Layer 4 of a small transformer language model trained on English Wikipedia (12 layers, counted from 0, width 128). Numbers have three digits each and are written without spaces.
In attention head 3, each number of a token's query is one row of weights dot the token's vector x. The head spreads its attention over the tokens so far by the softmax of query dot key.

Query weights of the head. A number n stands for (n - 500) times 0.00072.
q0: 388591515458505541584515649509716456590732424462214538357529431495429528604293571577644764413277797591207587359302528471418613334454370400286250414787610754576652269599233636702390515451398559235477567641577269561361297660422597650527655736294588790620611631770285251673517352619455378452485128347470151407476617598608610424585543305624539550237421389344822333601453679632674624346729
q1: 526518492532514520527450454339504628380442514636594594640654570379506563432355468518382256654645627546563534681412493425404299583325380912577600479496433313683478630524584460341685469579534287597457591425400674409619465420496449491362362477655410267588484432392536606417325562520478532467586584573484539622593522550365303518594437500471330426597626639535217581521454431399543396516442
q2: 474589428387599445519563589570588546666796386337331548472608350390464499603556499561586574436534473286311559533614441652446690490597317378430450426640684507447541423492447430578549518465463534446534346684581430543513479652517554546597733654353485571634371515640457464657524535569425546441388450426649465550464484510559572555639515480564573537382444410413629478521305451560570538486537
q3: 429561466471425400491663552489483300761637497192231400298247476554332328467850494754597718301516603525362619291545412753490754834554551279176512374779664632215553458549333256675386450341730609688714381645734235606624469798599351380704625486393653849435551487732579105923675517516395379577463653486698407610374510524775747665786422576427838631427355357426861669419386558807314488579314
q4: 665374494735573449542368430462533497577773366351450443537515339614482486427424538757650570678469844523518701429505555501490581429578471173533306604542584437425510719492592172519299468717414642565465417442558330509419443501449529596706675588669483575581597411559614699363308445600517561513445222589470408410154507361563572230794455665435587526379552331611439579498537645436680519320275
q5: 698727418574526463655437469481517158649674459326613645362802388457304310523471637478250632444520314561635413677216610498348482736526448544432554533502620334492517592540648714476721277372578361637494400583770527331561579504507626363563424386552607648454438585553583722517695691474468378556573754400261315515805488622583486553493486452507565559497512469498601201357471410446552542616634
q6: 549403497419562822735436360473215624629316523445409535467693569500449324388304486411486361598519555321188516743627542412359498600474535487296417345548308557501562398668473338431626434528282457553486334423295613740223382519680641286384389473559638484509428453346560466459337535476483545468563520552499705453416370462298302398349494557552528450762813428527550492632529556460600417445249
q7: 290389683339570337681385684365212148486445526772630666524267598491462510496562358467338591181658722827403567499485469735363513691235588878635167281475616683146345417533529683439468421588223656618641597372834521552337525387637209326612695619694464456543510456598630618461466789664477745283725644727437525551184590447409616373691652768501489707607586545472574447492523596253484606301343
q8: 406385694531474565576526518627749483553567589382210432316472181722414454570543645573592655395328742759385593522565290642432625242714496408368334519552519649567537420603315459522475454595258764277523634582604198516506427481590695526218549509359582549499435571533465357515568215485616442527325365338449324513417437559459484253405575374567731534175486461351678361626473648358515529457485
q9: 394585373272496585572480529590497447565536464449360540343426489417512594590624435510587573246508439326302484428436525426533638466582400364462420379648509598481597425429331549549432374466562540499615443534447365617423568765463392586585661584343606596527433503768448502555347504550548463519321340372447373408541510420572495711489480618377665493323385448490744331506467603623532708475686
q10: 520497433535407487474650515513622501627617501387351317603454369585401400479548588536615535489358420630437652486496535549530595505579567347460628686683397586296510462504430379479428418498566506574408516517527413572394446673550631576489564505413673566482620484507391374538476397557380587608357474438536551517464545583564582551499491467593630430642461285432583614592438535568471398506413
q11: 379480565487452493532492520301548501434569533587633606377579496430532489483548567437363462350550391573642621407557519508584442701527598737525533512525519603219475554603477465458358473397548503679533424516559567599871445398514362531451429341711374503487499584242465602441409505502568438552425595616469426461434584491616650472479351439357505468547493521581359534519653486335237574513269
q12: 493308390538534456494336682624344377570693347267575408396414489425269538382395404751528489551455672637494482570217447661528441315519463469418541483671495359535492364490440457620500565494540542531370090495680666493542455433122247514423579492602521623475740457515371667533492635612499299405560467389528638478506489541539525554508611328455604568526414377431442506417487543482537411516415
q13: 335570421366531408486585520471545677506727367437588335523300484456694768554864445551570598452522408284528275281557675302698242280417598378634500698488402470303535361469479453714607463559522546556470262527356665507494372544461500674388503429390416632403457627279503525391609603458293587343481536248549513605511616360575572403370601444424397525713490442693501603481490382476295651451475
q14: 467281618789593499752411394752281443661146386313612382299721491534556673501770405445702334602445644256510456430374361516472358430440626347330575438237642699489475382604452778524645513602476599612337570532264581487722524352267506546350391497470720721400666975727557554549451562781551538393462199491620598658421506819377438911381567523722543509593548673511514193521397580583638436678404
q15: 776306497876476398549535381595225544458507477550470447296670660533427521467457456172336477330438518268471285547657532552498541638422616712429425582493677555739399579541601494372530307472555340428482479526529466574711436402477428473373645537327581350232574442590410610622651368366497545514628389329656481757655445261489433399575489609382357630603573449659411346606353537301484327641561
q16: 561650500659458500567330386537613394527537627337348581286753392521498495371432384357743556619585524716632531455535565614684555687518395275531593613464530670376607716685299342622311547295562395632548541609510530677538487497449431677500576760745501345439500577298489356612400730589373294332378488562516611368547642595473351478151461447428539535347523558442294556498656541418514526427282
q17: 618447406486417584516452460346442384532357414662360591593594593398432251505434589478599644449773599547403416398410634441477432672425539521452372283636423541509478539548272255455516158366377468625573514421622470872464449443720440248477366430520401633441635581463526319418583499695506444304502393372495434324512420628442630612678386655532513463450556508548669535627312614318372450511081
q18: 670402659533430533370510747313588126405611531543432588428371421481568490429379557527641665353531384561294522593439332643408634682610563450389631642657562483459321514385741535739364581381433502817632455435567361477433488713556502447602505453193458653662561161563486323520558612575655193436742455528361359319742623514520479406609384558373724588273628600312716305523261794440565591504472
q19: 257588403276738557432520649513726386377255301565438616405438525290514477742118422542516629652548555429608278392558565451503649496491411650435418366612680364675489616444518659813343416395683237404642481384471640507519609425288507396609404517258698697505492588706453746513596500557675320323536577390316335659539588525617240632744519320558530693069425375398488513598648478603579613559543
q20: 563353467631410275430465369446543691490460683843652700301311475563683418473574713469450620370562417519484391554587533381600235332355435490564593276192268375403602350467618563372494686613681558349446460579487395373517522638810338355442471553193487720748412411508499428416566678286715600501375612564448509495382553294550447611459405402479515451710570612421453454252826528351544683324561
q21: 427369416531513608564562470245279343456379370441705611459662636828617599429661454389362673419485395406640335530511629402429558497506551275565513599622634635612452442529478423447239469211524404497344452526365747363633704634414656546336768548471594660394692533699515730708659761413452526397474576575592460318325712431424851584454458670511664512342542375426532372498571417454662405483453
q22: 523320446484448483509731372573549840481689548483605662590709467290537505153525529655559380612459416892502672652407725620524494159562462646613505619666358298304562663497296564475534328317483669306611499404229649394578511338485683703179347593376742332437533595111466580333405563424444358552508460396456345472468539582491429540212283639614435237642537415438484523554520287583480486553684
q23: 508572763290494214575576645469539311690289534494296486542449257611752502490489630593237517512454509433419417623463428713319661703636432439285283472299395613578647357681733602759595574425548510480442537501613689542516529475423491295540553507528468544584612443523508381444621152279373755471602550551870339453570205378655715572658569502281303653668270588338579556532403620253457434678538
q24: 340286567361640353546467565457312283649635615452061466595478494579612340182840719526468594402542565316505204586266446469456533830576511343405531412521560483548200514447734300429516526421316255518633670568567595408593494340469674198485481516328658451649325760602290228452547520603612496475679275571557687543669373537316536532500522493610588517079418309335611339308466705496747579418702
q25: 587772280293388519230523882554232492603619390358368396568567592576606508401773520378552407559568532405516816505438569502427506376689472402351601649326520484310537192391333616402514446594612319410632582601406602573301490397341489689513652384457468449437550672670292417573636603481623624516479462113702449425443486707567337405181518343777664345874545437499510576454319562538503634631393
q26: 302477396454545520687557561458436693533257567369447922491354582380792818675300644495350664416291475662535415569524694469692539530649532464461416640247732297572456803251093494442407584622545566389453579516413564648329400582365555216403551510462457431570763404447560630558379516387503303510346633702246472421607495462440495666318753184440526463522379556413536158618611635450451675200803
q27: 575383331608550471477759406456462541686575502562540403390335572127217456351471344249369497728343561413507412463384394330593247231619678683560565565568435263644341653500454378381677446420399538543267336545295356477713564429404614304630464563621419483421412572253612879559323517333787472541377314633574461568511169403521391509425497359674244550459639536221385380392646469537637706417626
q28: 431475393841549486249586562578665509446525381425527289467363710642561267593465573631768725119342405592572438523376516432506414525383673418553781413724479315520344628568499473665391609493343368749520679753575306399741555738512278691599435473393616600394463500400360304609685477708348252399575463555537611425594697511341645523603350558253597424255469482313627432621594581597568408421453
q29: 441544421529612317419474658524350395543403442495340450560417655604687452549602422619745638352302719359563325488419431428400661552415541476613384339511510685426482518513387502643586590478324430408507123520558260468531276366496368467506430483466525417611517657773682198652687604593491468488530478605422423582444697345467626385886563630538539644277294538559715472471591503431351564618514
q30: 273659235474604364430575463480607517680453673515484519292584664453411367557713621424667372326493509421403499442424352599620580480654630335343349178651598747308310670576454301519411274482531353405617385417456745697734603603635372438394582480529367784361513497757516330460551643528518772343585658602341349572385362410476738860398604801472603705590345517466452542235446532354754567293337
q31: 455755566226552394375339435510365472631549470510444318443236640585555466563923445628349744446514485306617367683738446576545548444310331512426451586279484397479368620473792446541380706475245600281378667532609548576454589252680497353475288281361568632350461676494527159558747594533436708312493789569680620547465365288657663803453559249503405576749369609615488532322620472307196505623681

Each question shows a short text with each token's key, already scaled and adjusted for position as the last token sees it. A number n stands for (n - 500) times 0.0044.

Then comes the last token's vector x. A number n stands for (n - 500) times 0.0093.

0 " O": 590470340550520489527518564366590798524493477526502492437462519465593469501467487566489477475521
1 "m": 418510441518547497474556583447567700510509521492558440518473510511485404462494484525537478480483
2 "ah": 434488396541514491497494481412498759505446536509542476416459484491553518485510492450466517476518
3 "a": 495484456468558507460510488460526716505471482511528496481472492516486460479521508511505510471540
4 " District": 478528346562533531497483447422527782554464503475450472502432544522517492524521487459492467490495
x: 334457496521383461411419486523369492417468544522533371471601599560440586453468355487396452525606547630505439596371453543620354473706427511616528544459507518598362436479449414496475693569504433442432405408467502428433733565368594426462272315394533515819562518510304520521584484703616535412454493533325396417510384410643446456606573410455505610444539457573520550478592692356446497557430
To which token does the last token give the most attention? 4 " District"

0 " with": 542453318522518471545535530417550785548468501484481500515521533476527509525478473532513505493530
1 " a": 528491387469543452523526532435516762522516503486509512518580543490518482529472507507516516464515
2 " S": 377512363546520545486557560382541766479474484511487442478481525466518512467492544538492494532499
3 "i": 499508366513581494491520465424527703513431520474567470469468511480526500489542532516528479501544
4 "ou": 503518372511526544503517425398568762513471516539499513443414494443557488538458509477491488533499
x: 278630464443606532466458565489417410426504666634733300529606619450662611476388479332476375486489419620558490614471524549692385605491380527592543525361524450487550466535461485556553647570432366473400506356545470473473565447509391430451511409350457543659693359516521538551467360655620530335449464466466524379446448510584554452499538477503261572398544414491478560636503528545452406600528
To which token does the last token give the most attention? 1 " a"

0 " mid": 626472323608548574505535614310613867569419474521466537485465581461572498481471472458547493494433
1 "-": 498457346525537492510500595371552780498485517476454536495509481451507505516454501552480445472483
2 "18": 431484372528525493483466547421545736496461471467500494535514485500540449481487485530545469521494
3 "00": 474495424483568445515444469456572742460489470475485498507466463508544492431519534500522447541524
4 "s": 508482439453492452474473473468543692467494486492474486455486488501485496462502497562528501510528
x: 375504480636645569471382707406435565581490646747534429526514459476568450523488287393444495531473477521558443503464640486648309585657446553606418555408580512564529531597492461457539643554490339419502425383517463511492506392309488401506435338412617449673676526485434355521430523675581441372596507558414468559497360576526512517585519461586316708375375447477489464452516672447470405518561
Which token does the last token look at most, and with what share of its attention? 1 "-", with about 40%

0 " the": 507487389452508465528532494455537767557460488458474536502546523512477510521521505526496509444514
1 " area": 502476343549522540497458587396615766540473448486462502485463553518516514525498469513502478499507
2 ".": 444509321520545491487517545396546869513501500432494477529521528488510553507449491532489541504504
3 " In": 445538315555614537533555434397540787535413474437488532527470524475484488519456444504442492505487
4 " ": 494540348500574515471479460401594821480480517494469476526517550475550507513451543535508502493507
x: 478362473598626552447534502512501473638592643675583354412644529644603436535523453473301559607503465516413470532475504416665417689574416520600433480407552415503545558460565496509451523518445488445548487360531512519527560539459519389391406382435671582857687470512420515571492586722614552443485459559386371406570519445565462521505489425516489475511346689485369605542580699525411497493488
Which token does the last token look at most, and with what share of its attention? 4 " ", with about 30%

0 "ru": 554443445519497512506504527422556732548511526493491496448445502468553498484483472524497532507460
1 "z": 440503446535489460488526530420517708548493496497470470422486486516480474472501475488485460479433
2 " del": 368560360615600540553582561302566826446510514531535518425506528494563477420552471495516459505486
3 " Qu": 417574343576546489514553439362580751522448559529498498451464580523520503478499506487506430437452
4 "ich": 542593334623546477506522417365577772542439545504500489516459518489531505571465499380503437448469
x: 373509508533706501307482560614378472312564667553647308500483542567532596524406578497240370465497534481344479690477592588718306584504506520561444510429529474669425477483518549482558535368459337424347483554542533522484699491298542479527433479541486460816602472568490587552438427532583507358563459557355380431585518498596513471584679523570461661463441542509620594576563500504527468401475
To which token does the last token give the most attention? 1 "z"

0 "z": 506498454548512475488545575406512734552492507502480489419467500514478481455509468489489462487434
1 " del": 478521358622596540551584646295568829445509514529538517423504536494561475416553470501516461504486
2 " Qu": 399546344579546490514554537349582754522452560534505498451459580520519504475500505489510432441455
3 "ich": 449568334627546478506523418348585773540438547507504487515454517489528504571465500377504439450471
4 "é": 523590377562474541473523416412526771508480483519517516421489520455552454475516510484470440500491
x: 295472383499726518335537544537380443427516633640664382556677527503540576573453333433325458416569422596491430634525479510580697624597443489575524531379502423605512512559460457536520489490461422437445530474614492417322625476368497578368483328439559564684551473506581504456423441606688630375489542434366486399575503511600517470490428546597247474367471541458614519427519570495317370551502
Which token does the last token look at most, and with what share of its attention? 4 "é", with about 50%

0 "unt": 559457412560529531509495548400538813506476478506463492473464569519529487533491498474487466533515
1 "ary": 509480368532523474523488511436532752514489456444502477462511534477561519535464476544458478513514
2 " and": 490473347510541500523502541391538779528545521475460512480552510535499530539477481507494510475520
3 " based": 434557278552485427567500489385596826458544537541513505545489501514567512511528466509539498498500
4 " on": 473509316524562509532527456423502753562451467481469488504511527504495508520427477512496534527546
x: 391431606565607583444469601403523522338488477742605515466676603652524544471500412419458578522500399542536404625497538489593325593510478499436570489533615418527447473583563523538459463555440352511534505297420484496527504460299555483287284294490597439720653395477515527474450513600570548504416415419504435454516551469469425466625471467559506644333531600459333598465571668438484625594499
Which token does the last token look at most, and with what share of its attention? 3 " based", with about 50%

0 "10": 534450407499532453546492520472554769501448472513527508488494489522548477453520520527531492523513
1 "th": 429526427536450488513501567438532725472461443517495510475464463510547483479515490498525495445486
2 " century": 460473382487547508489454538443572759493480480462492520487486548532498538467494473466544501495497
3 ".\n\n": 460500315473540478473502482421593889527497511438473490515556505485516550514481487503473523531555
4 "The": 502521368427486502546496486478567806519465514402443516545493512501480520528485519494468471485522
x: 395518609563628517452444467514409498557520496674555430411634448598549485552454229419445517400641534531494493553457456379625311475522432510561580578437635453554450523554555540491429644567471483597475481421596436582622603364271558473312302298475486537683648471474480407503451554483538515251445436476450435382568502470642596487696623479488373498483420499500388457489551640467365513499556
To which token does the last token give the most attention? 3 ".\n\n"

0 "ur": 531474420509472525521526557473516714537481505514478455455418474458502466469498474467511525493480
1 "ai": 479486410507530516503527518434519735515454533500507475461474483513574478498525503460486465503501
2 ",": 470553364545553499513497554324553806520491474458450506501519482508525506532499492526531555455464
3 " emerg": 374537320553534504534493438365622808494458546534500531548423557470539482472502444537458493497457
4 "ing": 502521370497541491492532457430538727534499500473475476524492506463521485560443500516490465514499
x: 342497530617489570441554660480480453380593600702561341458527553533470517457453434520367527541512430558517448551495630406688417602568440471537379607248479544480397537613389504443547630561422455451426407478479422478591464475304584545399334435532617500757663471527526536520454470639528555233437524541531494432627550567518405461625560419544338617372357497484433499430478638514581359522433
To which token does the last token give the most attention? 2 ","

0 " meeting": 575433313547541534486441550399605747515476478495485486521522545485541439514494422493512463518485
1 " with": 494465303537537463540550568406562787549456517477486501529502546466512507539463496509510502491555
2 " a": 475509382481552442523540541425523761515514512481515515530564552482507472532457520500520509463533
3 " S": 383538363545523545479563421389542764477466488503490443488474531456511508468486551530495490530506
4 "i": 532523363510583493490521481428527705511424523471566470472464513479521499490538538509533476501549
x: 383588467559421564384471558532508501496481728569499405516606569485542571439506460488396343459572452647407581558501674475746413537539571512559482470400483517565465538536481459531421668492453250458460491378493509583410589509475502427489492354480484366751722490390563563657436463652682556296452476445511458371392407644547544467577640403567188551398467572535480427600472487540424372567462
Which token does the last token look at most, and with what share of its attention? 3 " S", with about 40%

0 " movement": 563473379503535550497462534417596750491472488491510489505495563493504510506503437499481502492494
1 " ex": 473490260618536431533540618273663827468446468560515548458456548410563498467492450479526451452483
2 "iled": 475471317524513519541497520420556785529522513465522484480536502494537482507508452511446546535507
3 " from": 457499316543527449564489490403538781525455460546512489532514501481504482512473478512502560452565
4 " Austria": 478566341522612541534499408369603773510475514473539464504400485483562490522506467464464502475491
x: 424532534474537519457461524568461444515546621637704434320596546573579435630508388480423451603538518598458397678615423434625275544558448534630527548365480503609459540559460533560463655528327440546444526420637565539403631441374468356492433402397604465674639495501580415471437504682599642262593474535406482498600590530552637492600541487540428595413490448638539659573446494473510395485523
To which token does the last token give the most attention? 3 " from"

0 " be": 559483371519519498545523546417562766520532516498472521515452545525539539516516472545463527469510
1 " t": 479486354568559528481533675328620817493483510517465475442472549504532481453481549525514502451428
2 "ested": 468489381515547504543494518416525744517495495506533524472536521533525495452509434536468531490495
3 " without": 426513304517561520583488503370587802498487480478511483515514560498521472528473465510493527500533
4 " med": 517589361554529589528559363331617829442491549576465503514433553460519457481498429505498488426542
x: 286453436562510499378382611494449431486489407690573353420564503530561456538457277461367511528656460541468467579444543361493353471510496565451464577460450480507483477529485483343452546424468506486452498280550588436370476456442596314285511504513491385890541412513488545369385367657625578413528408665402486451688460458444520573533554460607501577414438526425464761522584505609517459608418
Which token does the last token look at most, and with what share of its attention? 3 " without", with about 50%

0 "6": 532448357518517424546500527448566823526466466511506509465483494554508488443529514553545514521490
1 ",": 524517346565546480509496562293565832518498464462452503486519487516523509533494491533522547440458
2 "63": 474496368537567480538520526416574740484458525461490484539490502527508493495482470552503472497490
3 "1": 482527361546544449550526456426549813525485498480509506501480504543487475492509489562508475508491
4 " fe": 537546332558586511538516399417544806476543477459506539450445608499540544462514520503491469483485
x: 292532396393453552315549541466447480344521486651671273515645467533560597499447314351380524534694532544539398527429621418532362464464368519658408488581495470551385495604577484547508704493530437447549485232545437498448523427543575382394396377400643417778628477515520499321436519631604496424399449555503480453611560562470638490469537446592441594505489543417402499471579471641402555465392
To which token does the last token give the most attention? 4 " fe"

0 " of": 525458367489529530513513495457538770526456452499496500509536521515480483503504462500503536468566
1 " con": 494492358596615461507586641295617817520515468539460544474413545475566559467508457544440486445493
2 "vers": 348491295579484562512541581355605806487464505493486465520454483517534416512450477489471475540458
3 "ion": 428506418527511495495513430418526730511497443511515514493469485455518499487484476508457454506526
4 " based": 476573279548481437553502424398586821460540544554512504534502496523573502506526475498545497505495
x: 422414421396657508384493650419488480486603498572529458438614634543653554490531335567305552507571540555480413531493564322602391547547471368648566515430591492527360520590483542552483616487486407473446541531518449503515600404365562430305419364623559614735473583494380455411397464468573579347430506547500422499641641461375433467546466411445424686442265559599661520513404758342391539651300
Which two tokens does the last token look at most, in order? 0 " of", 4 " based"

0 ".": 564477350524538497496518533400542863522500486436485472530511525488521544496466479552482533513493
1 " Louis": 520480398508555554507497537384574814520420488473534509488424490506556532505531471483446481508512
2 ",": 462557342567557484522507552309564837490490473450447496502506483512537505538500495516527564456450
3 " Miss": 402548351544578573473551483348584759490470519472534485521392488472554431519544507479512482454547
4 "ouri": 483519378511567473483497471420544721527533543419548479445416534504567491479528502468462520491536
x: 509575493462473444427479554495435488283550651642523267374637647591468635484457338413404420483563610621533458644467517404632374527546559542606500607350604508513467547510452500490503735513458513511636446448608487460385702478365541409565420354514608450745572524487414405520500472733636657372513468506508465475406477507512477476564513448611366624389379612511478465526457625494540389486515
To which token does the last token give the most attention? 3 " Miss"

0 " such": 540445368496487508588465516434575750504432536484520492544521530566545496471487457511525501553423
1 " as": 539460350487511488525513542394580740546480455530515478508511484454532496562461471503521522504506
2 " ann": 368523299610605537532580536336582750476425475462507503535427587468577500475475440509536485516514
3 "ounc": 373482304594505519498486447373537824538482538521505553499482557470546473471516485452506437526480
4 "ing": 491515370510550490504533464437508674542476490508492493506490506459510460549467494505508471510512
x: 347513514606471578423524664438513410399507582709517372526539570522516513429434436509357526543481422519531473643489661416650442579576413459516375601256522554479390512592447500510517619575437401434455411517474445487559499459282554539410371428524605501667678370588534510499458492639563559278489495490502501408614523504458388465666511419546318579368355547455446526411490632501576356571392
Which token does the last token look at most, and with what share of its attention? 1 " as", with about 40%

0 " s": 624434328551480496476508610378599831452469467534452513459483550475522486437463535523519467482457
1 "omet": 499471342596551553526492663318576773496523515502475487430481542559562454412516518496486481465455
2 "ime": 441495325536538556528523551366616782499435475500542516456485498457552486562442456443498494515493
3 " around": 427515306551585533531483495369550799529453468500446444503536596520487527521450461459523501532491
4 " ": 492539355484558515461474467404600795489492499499472482515536542474549502524452523548521501485516
x: 464413438616669554505533500526495480632585646699572361390634539624606429549501408487355611603508477520404487532471507406600440684560439545613426452414572409541544570479531498538449513507435457414551514373515499548516556561433503365370394377468644552856695478522430473548461565718622540438490476554407366405595515458540462550505523431496488453500346682478355600570539726541403495478500
To which token does the last token give the most attention? 4 " "

0 " sold": 551459344541575505506520547409566820513480471497459450521542592531557502392546421519513513463453
1 "iers": 504489393487513491517492562422573721475460497481472447494498516506534508487490469518468491531484
2 " that": 493506335504546510535504520371592822521512460483495503528506521523492533561482482560497525463492
3 " attempt": 415507336521553539545482472363603829486468494518501483520483603474540443512523468519512480515452
4 "ed": 512527372524555504501550475421508707540516517508510516483512500504510472495468476527457524507511
x: 292521537632458542536513668528441458459538635761637324448466618450631511531423399620358508526489412533515381606471576351607379497568502506484475532424500481569480574660472509434495572538502388394601361414473450427468477417313589493386386433566636448715602454524447502539466410608531587352629486543520504496560512523385424516573542400697319517374420522594523488402447649525453368562424
To which token does the last token give the most attention? 2 " that"

0 " against": 545454356498563489532490518417553791529475472508489502500530567493483515491443444519505529478528
1 " the": 504496375473517471540534511427546798550464490473483533491534529516462495522517504522496492447533
2 " M": 388510358566574458485547532374560748532487529486502465497471551460481462464458529486485460466519
3 "ong": 470537387532575482526529415388534749505447522482510438464410484484564504481514524446519482520511
4 "ols": 504554371514542471453501451394572798502475497510535480505461478498492482488532463522472475502498
x: 424602415542599572454375580438562509453577700659507479416496640480547626545500384483522406526434517628547396592580606492681413558675484513660438554434594559479442513571535444509521761430461322341407495434570444440389693422346565370429411224502569418805658509492440511465482340646551501437556491573405450449492439579563475483574613446612273695475405460578556534546556580488449381482575
Which token does the last token look at most, and with what share of its attention? 1 " the", with about 40%

0 "ing": 530474382512543481496523523443510690545483484509501478499508513460506454540488480520497478491517
1 " several": 513464367488513446557492544431577791518472508430485508518528533504532506511478486538527520535506
2 " n": 345519351572518485509578536357603792447508491509488527479445482503513502429468551497483501429492
3 "ative": 448510360523513503503524486444533723497513428459480506482487512518490489495493455548464526510494
4 " chief": 475576339567501500503505398378580792565496432474459520519461568471601489566432448510503455494529
x: 423362474435672492456349554533428491442503449621630389433679659547443548470468354425451515450632517543423537602491504582674375592538496486538473608436538365675409532488433482556469500480377395468330485572579488452437663573325648364384306349476603486777585454518479441387587282569574551459468514554345497393650461507586420442579711400524423474513482550550493544490452740560410550573417
Which two tokens does the last token look at most, in order? 0 "ing", 4 " chief"

0 " approximately": 552433343523506504591497500406567802531476486488489483486539561522562540501485467522535483469497
1 " ": 501477377492551505470469543402599802483471506496477473503534547474564494506453524556530501478516
2 "25": 446493407514554466508526535420559797475452482464521531531491497498544456485473503539506483542530
3 " mi": 406542326553537492535510445378583827500467471431439467447499594498535529491446496457514464510512
4 " in": 496561323569573505535593422391493768505423463484468514499519532534490505526448422497523506518503
x: 436356597535557492259472615465518527491437409671534469481701554614535506495470459477455509528523451583522494572466631417754364558724421503535479479411613444691545415466571556516508582522418349456568467342414423528492479390385610481262282393452574405685657434429540511422388504558517452502527448426357483467600627431524466439635561489434477599323435570648458592524595552417450573397486
To which token does the last token give the most attention? 1 " "

0 " ": 512472373489554491476465523445561821513497483482456473543526577495544524484455499529518509476518
1 "18": 497480386535529475500491585430542726477460465483491509556502516497516464491471477545543467513487
2 "04": 495506444498596454540460507450531704449500472469495492498468490525529511437514525504557441542540
3 ",": 434597371570534460507475497321536813494518456453454510478504475507511499509477488517546550446486
4 " while": 465534304513529480568501431381592838489519509490498488539503519484534536574431475526547489559518
x: 422500530435747377562415623510593422523460408622592421537647596634543551456502424417353430476499464542599440565471574517728301652538425433507459463387642539651470536509602449658477515538468432499375476512558477423485503388230581338385265163543529524809572543471485557488516392554577618401541473470443477465530497445621456506609605438552493554439448400406379460569456539407455602517428
To which token does the last token give the most attention? 4 " while"

0 " I": 580481353535548523555517544365599794515489529507476458395464519469556520476494541519507481523507
1 "de": 469464380512557534501504549426557750458445519489540506483483486525525475466547480472473470534521
2 "as": 431490429507497506455514509422544710511468497507559485423473479491508431480479498540471518473531
3 " of": 449502357523543555527531490409531776496438465514487500497524524528463471519489479482492526461569
4 " hon": 525597326571547546451526391395586757452438482498486523495570578509587439502525456517547436507476
x: 372489415489684568319435630513421410543452385764537397503663650567515466552509397465368458526545540532475524578494512417543434581664488547612456546347543515555405459571490464569433555448383276456492532352470482425515561511447463521500422411481602514808556401486415577368509493574682477511493443593531403444448511360631389533455673336537715377494343589617424459553447570475324342502421
To which token does the last token give the most attention? 3 " of"

0 " n": 596475340545513483528556613381633824470505486517493537492466510504516521413487541478498502442471
1 "ob": 453465364566557467440541599364572750509492534531473468464448528484515434507461493463447500469454
2 "le": 425537408549470495511557499434492711507449464515527491412501499463548503487490461522500493537539
3 ".": 434531342524532496488518477400530849510504496446502472522516515487512549512465488538484534513498
4 " However": 502507281527514535558471436411574834482557513454529453525506542553578552496453462507447473552491
x: 340537484504790457397519623578458489497489429721615474492541614575513462504394448472485444525539621570474370559437453378628254493511590538622423506441658465580461527402696509693515578565516464529320376447502418530564555330377510363510380285429640471676560513419584492463536483593525636336584386449408484491539502577487477441548686385639497474498428393540514512460476662465399508575443
To which token does the last token give the most attention? 3 "."

0 " Q": 539489425495536492557491547404586756481436504540502478457440580502496556485540470479507522464467
1 "'": 525479400497531506451485569399608761495488487544455517476484499459419476495509501439487516512477
2 "um": 414503361564516428506572477436533745467494511476524472444474512517557483509489440492444508509489
3 "ark": 457543432545514514488480453441515748523505508492506469472395517581525508520491567481469471559458
4 "aj": 544560423548546525480548461439521711494404515482513465438472530494583517488494464453505477497496
x: 371511451533521488263375501566335534323523622648584329550507587566605447494454449449279330437582386526438529619523425522644419604645587479656497546455595415651350502486443458461465493488449304474480435367516430468470655582378547422453497519462477447733512504452413440653407427584673557467517516504363456580354518610528503446527679439664553488364489563609537520555604474436370398495431
To which token does the last token give the most attention? 2 "um"

0 "ists": 538470360522483509550489536438581782505444528459463445550467502502514494497484493515449495486503
1 ",": 529511347559546493511485561303572827527498464458446500498518480507531504532491493518516536448464
2 " so": 403501339542507524552501563353610833448513488506549559501542537485587515477455509523458469474475
3 " he": 416503363521552511538456435367573801490506521459440496522513510509536484476501511530411436547412
4 " ch": 492603265648523504518521317302642871459403493595472508444498570512520496510473499480512388449437
x: 263414492610649527217361531455350481394518521541546320479556579578531510502529619505408560490558511497454582542482581451688357455540539448630416482493531573633432349628634537605467537421501437571373511447624462557500534494404564456391437446422493348925482447472506510389430474547579559514411452650390341495579586403539411442509718407464531535454359485418547605575425595524466487542446
Which two tokens does the last token look at most, in order? 1 ",", 0 "ists"

0 " songs": 530465353476544517502480510428593801526479445493480467546512568504483540489489434504482524472509
1 " to": 507489304515569526526512517390574779506457491478451491528564565511501500480455482519509546479529
2 " mer": 414553320579529495543524532292601805499436503503481530488472602436576477465440396475548491446383
3 "ch": 416530336588493484472505422389573734526459496557475472477503531468518469541497475503529480460462
4 "ant": 499540359543479470487524421403539741475500522519503519481459492515523488507482488528497521477507
x: 401508528469642486436524597427559484429547647726599311461602674462569640467452361549481569549482468548507470556380699429581375617588490525531507600446535531634501501534612484317470485559467390460513411413529490403499707601355490474240433511613583472694605490625447466527448402546608631393511597529440501409510487554488387495541687481612313595396301452463570592384579612538423388576518
Which token does the last token look at most, and with what share of its attention? 1 " to", with about 30%

0 " the": 507487389452508465528532494455537767557460488458474536502546523512477510521521505526496509444514
1 " court": 467476373577502498525502590378543802464491494498482461511493558568558487525532421500460460458524
2 " w": 339509382588561510463534578333614859508450475570431493499452532478518479449493591519498445444473
3 "ars": 419498378508508513455502476405560727513431477540445434470462463483492435489470500522481467548459
4 " of": 479515343532536524527543472407536767488450455513496497504508513529473455518479483491485527462592
x: 404388593557682564434407582375550510487472494736662328529612482649544455483512413418393509518494506545525508636408463422641357498657497530500479425426441424578528460533583537420419585521509405397515516422476479439446462395273558467318364429563509434797546462412593505520400489537549568438485400459415443440576474428454502425658570395556427584329559625466438572352419593387407520458427
Which two tokens does the last token look at most, in order? 0 " the", 4 " of"

0 "ap": 518473392538445453484528557477520710510493488530510464428495516537564433505493476511463510483482
1 "az": 461478447500496507495510552440539738470451555520510496436455476511520471488497468463516489508453
2 "\",": 500506360454516502483473507406595858494491483456448476503540496526467509487501439525507597504465
3 " \"": 477498310455527512514497493416616910509495515483439498519508502481456501464461490489487580509483
4 "T": 479594336530558517496509402372631819530471503480449427471476555531524512457455543477509467505488
x: 424520500467539430126351441410435514528554682519608485393635524556542484455525444397432472566410521565419448597579611341610378452586718492599521567529611427631470546615634509649498529477391397579456555551538524585535564516405546513448510389399647498877479472479511515563479452603504551323467471439331322426534447486636437482474421458588488636423356581387374530537563656477454478624513
To which token does the last token give the most attention? 2 "\","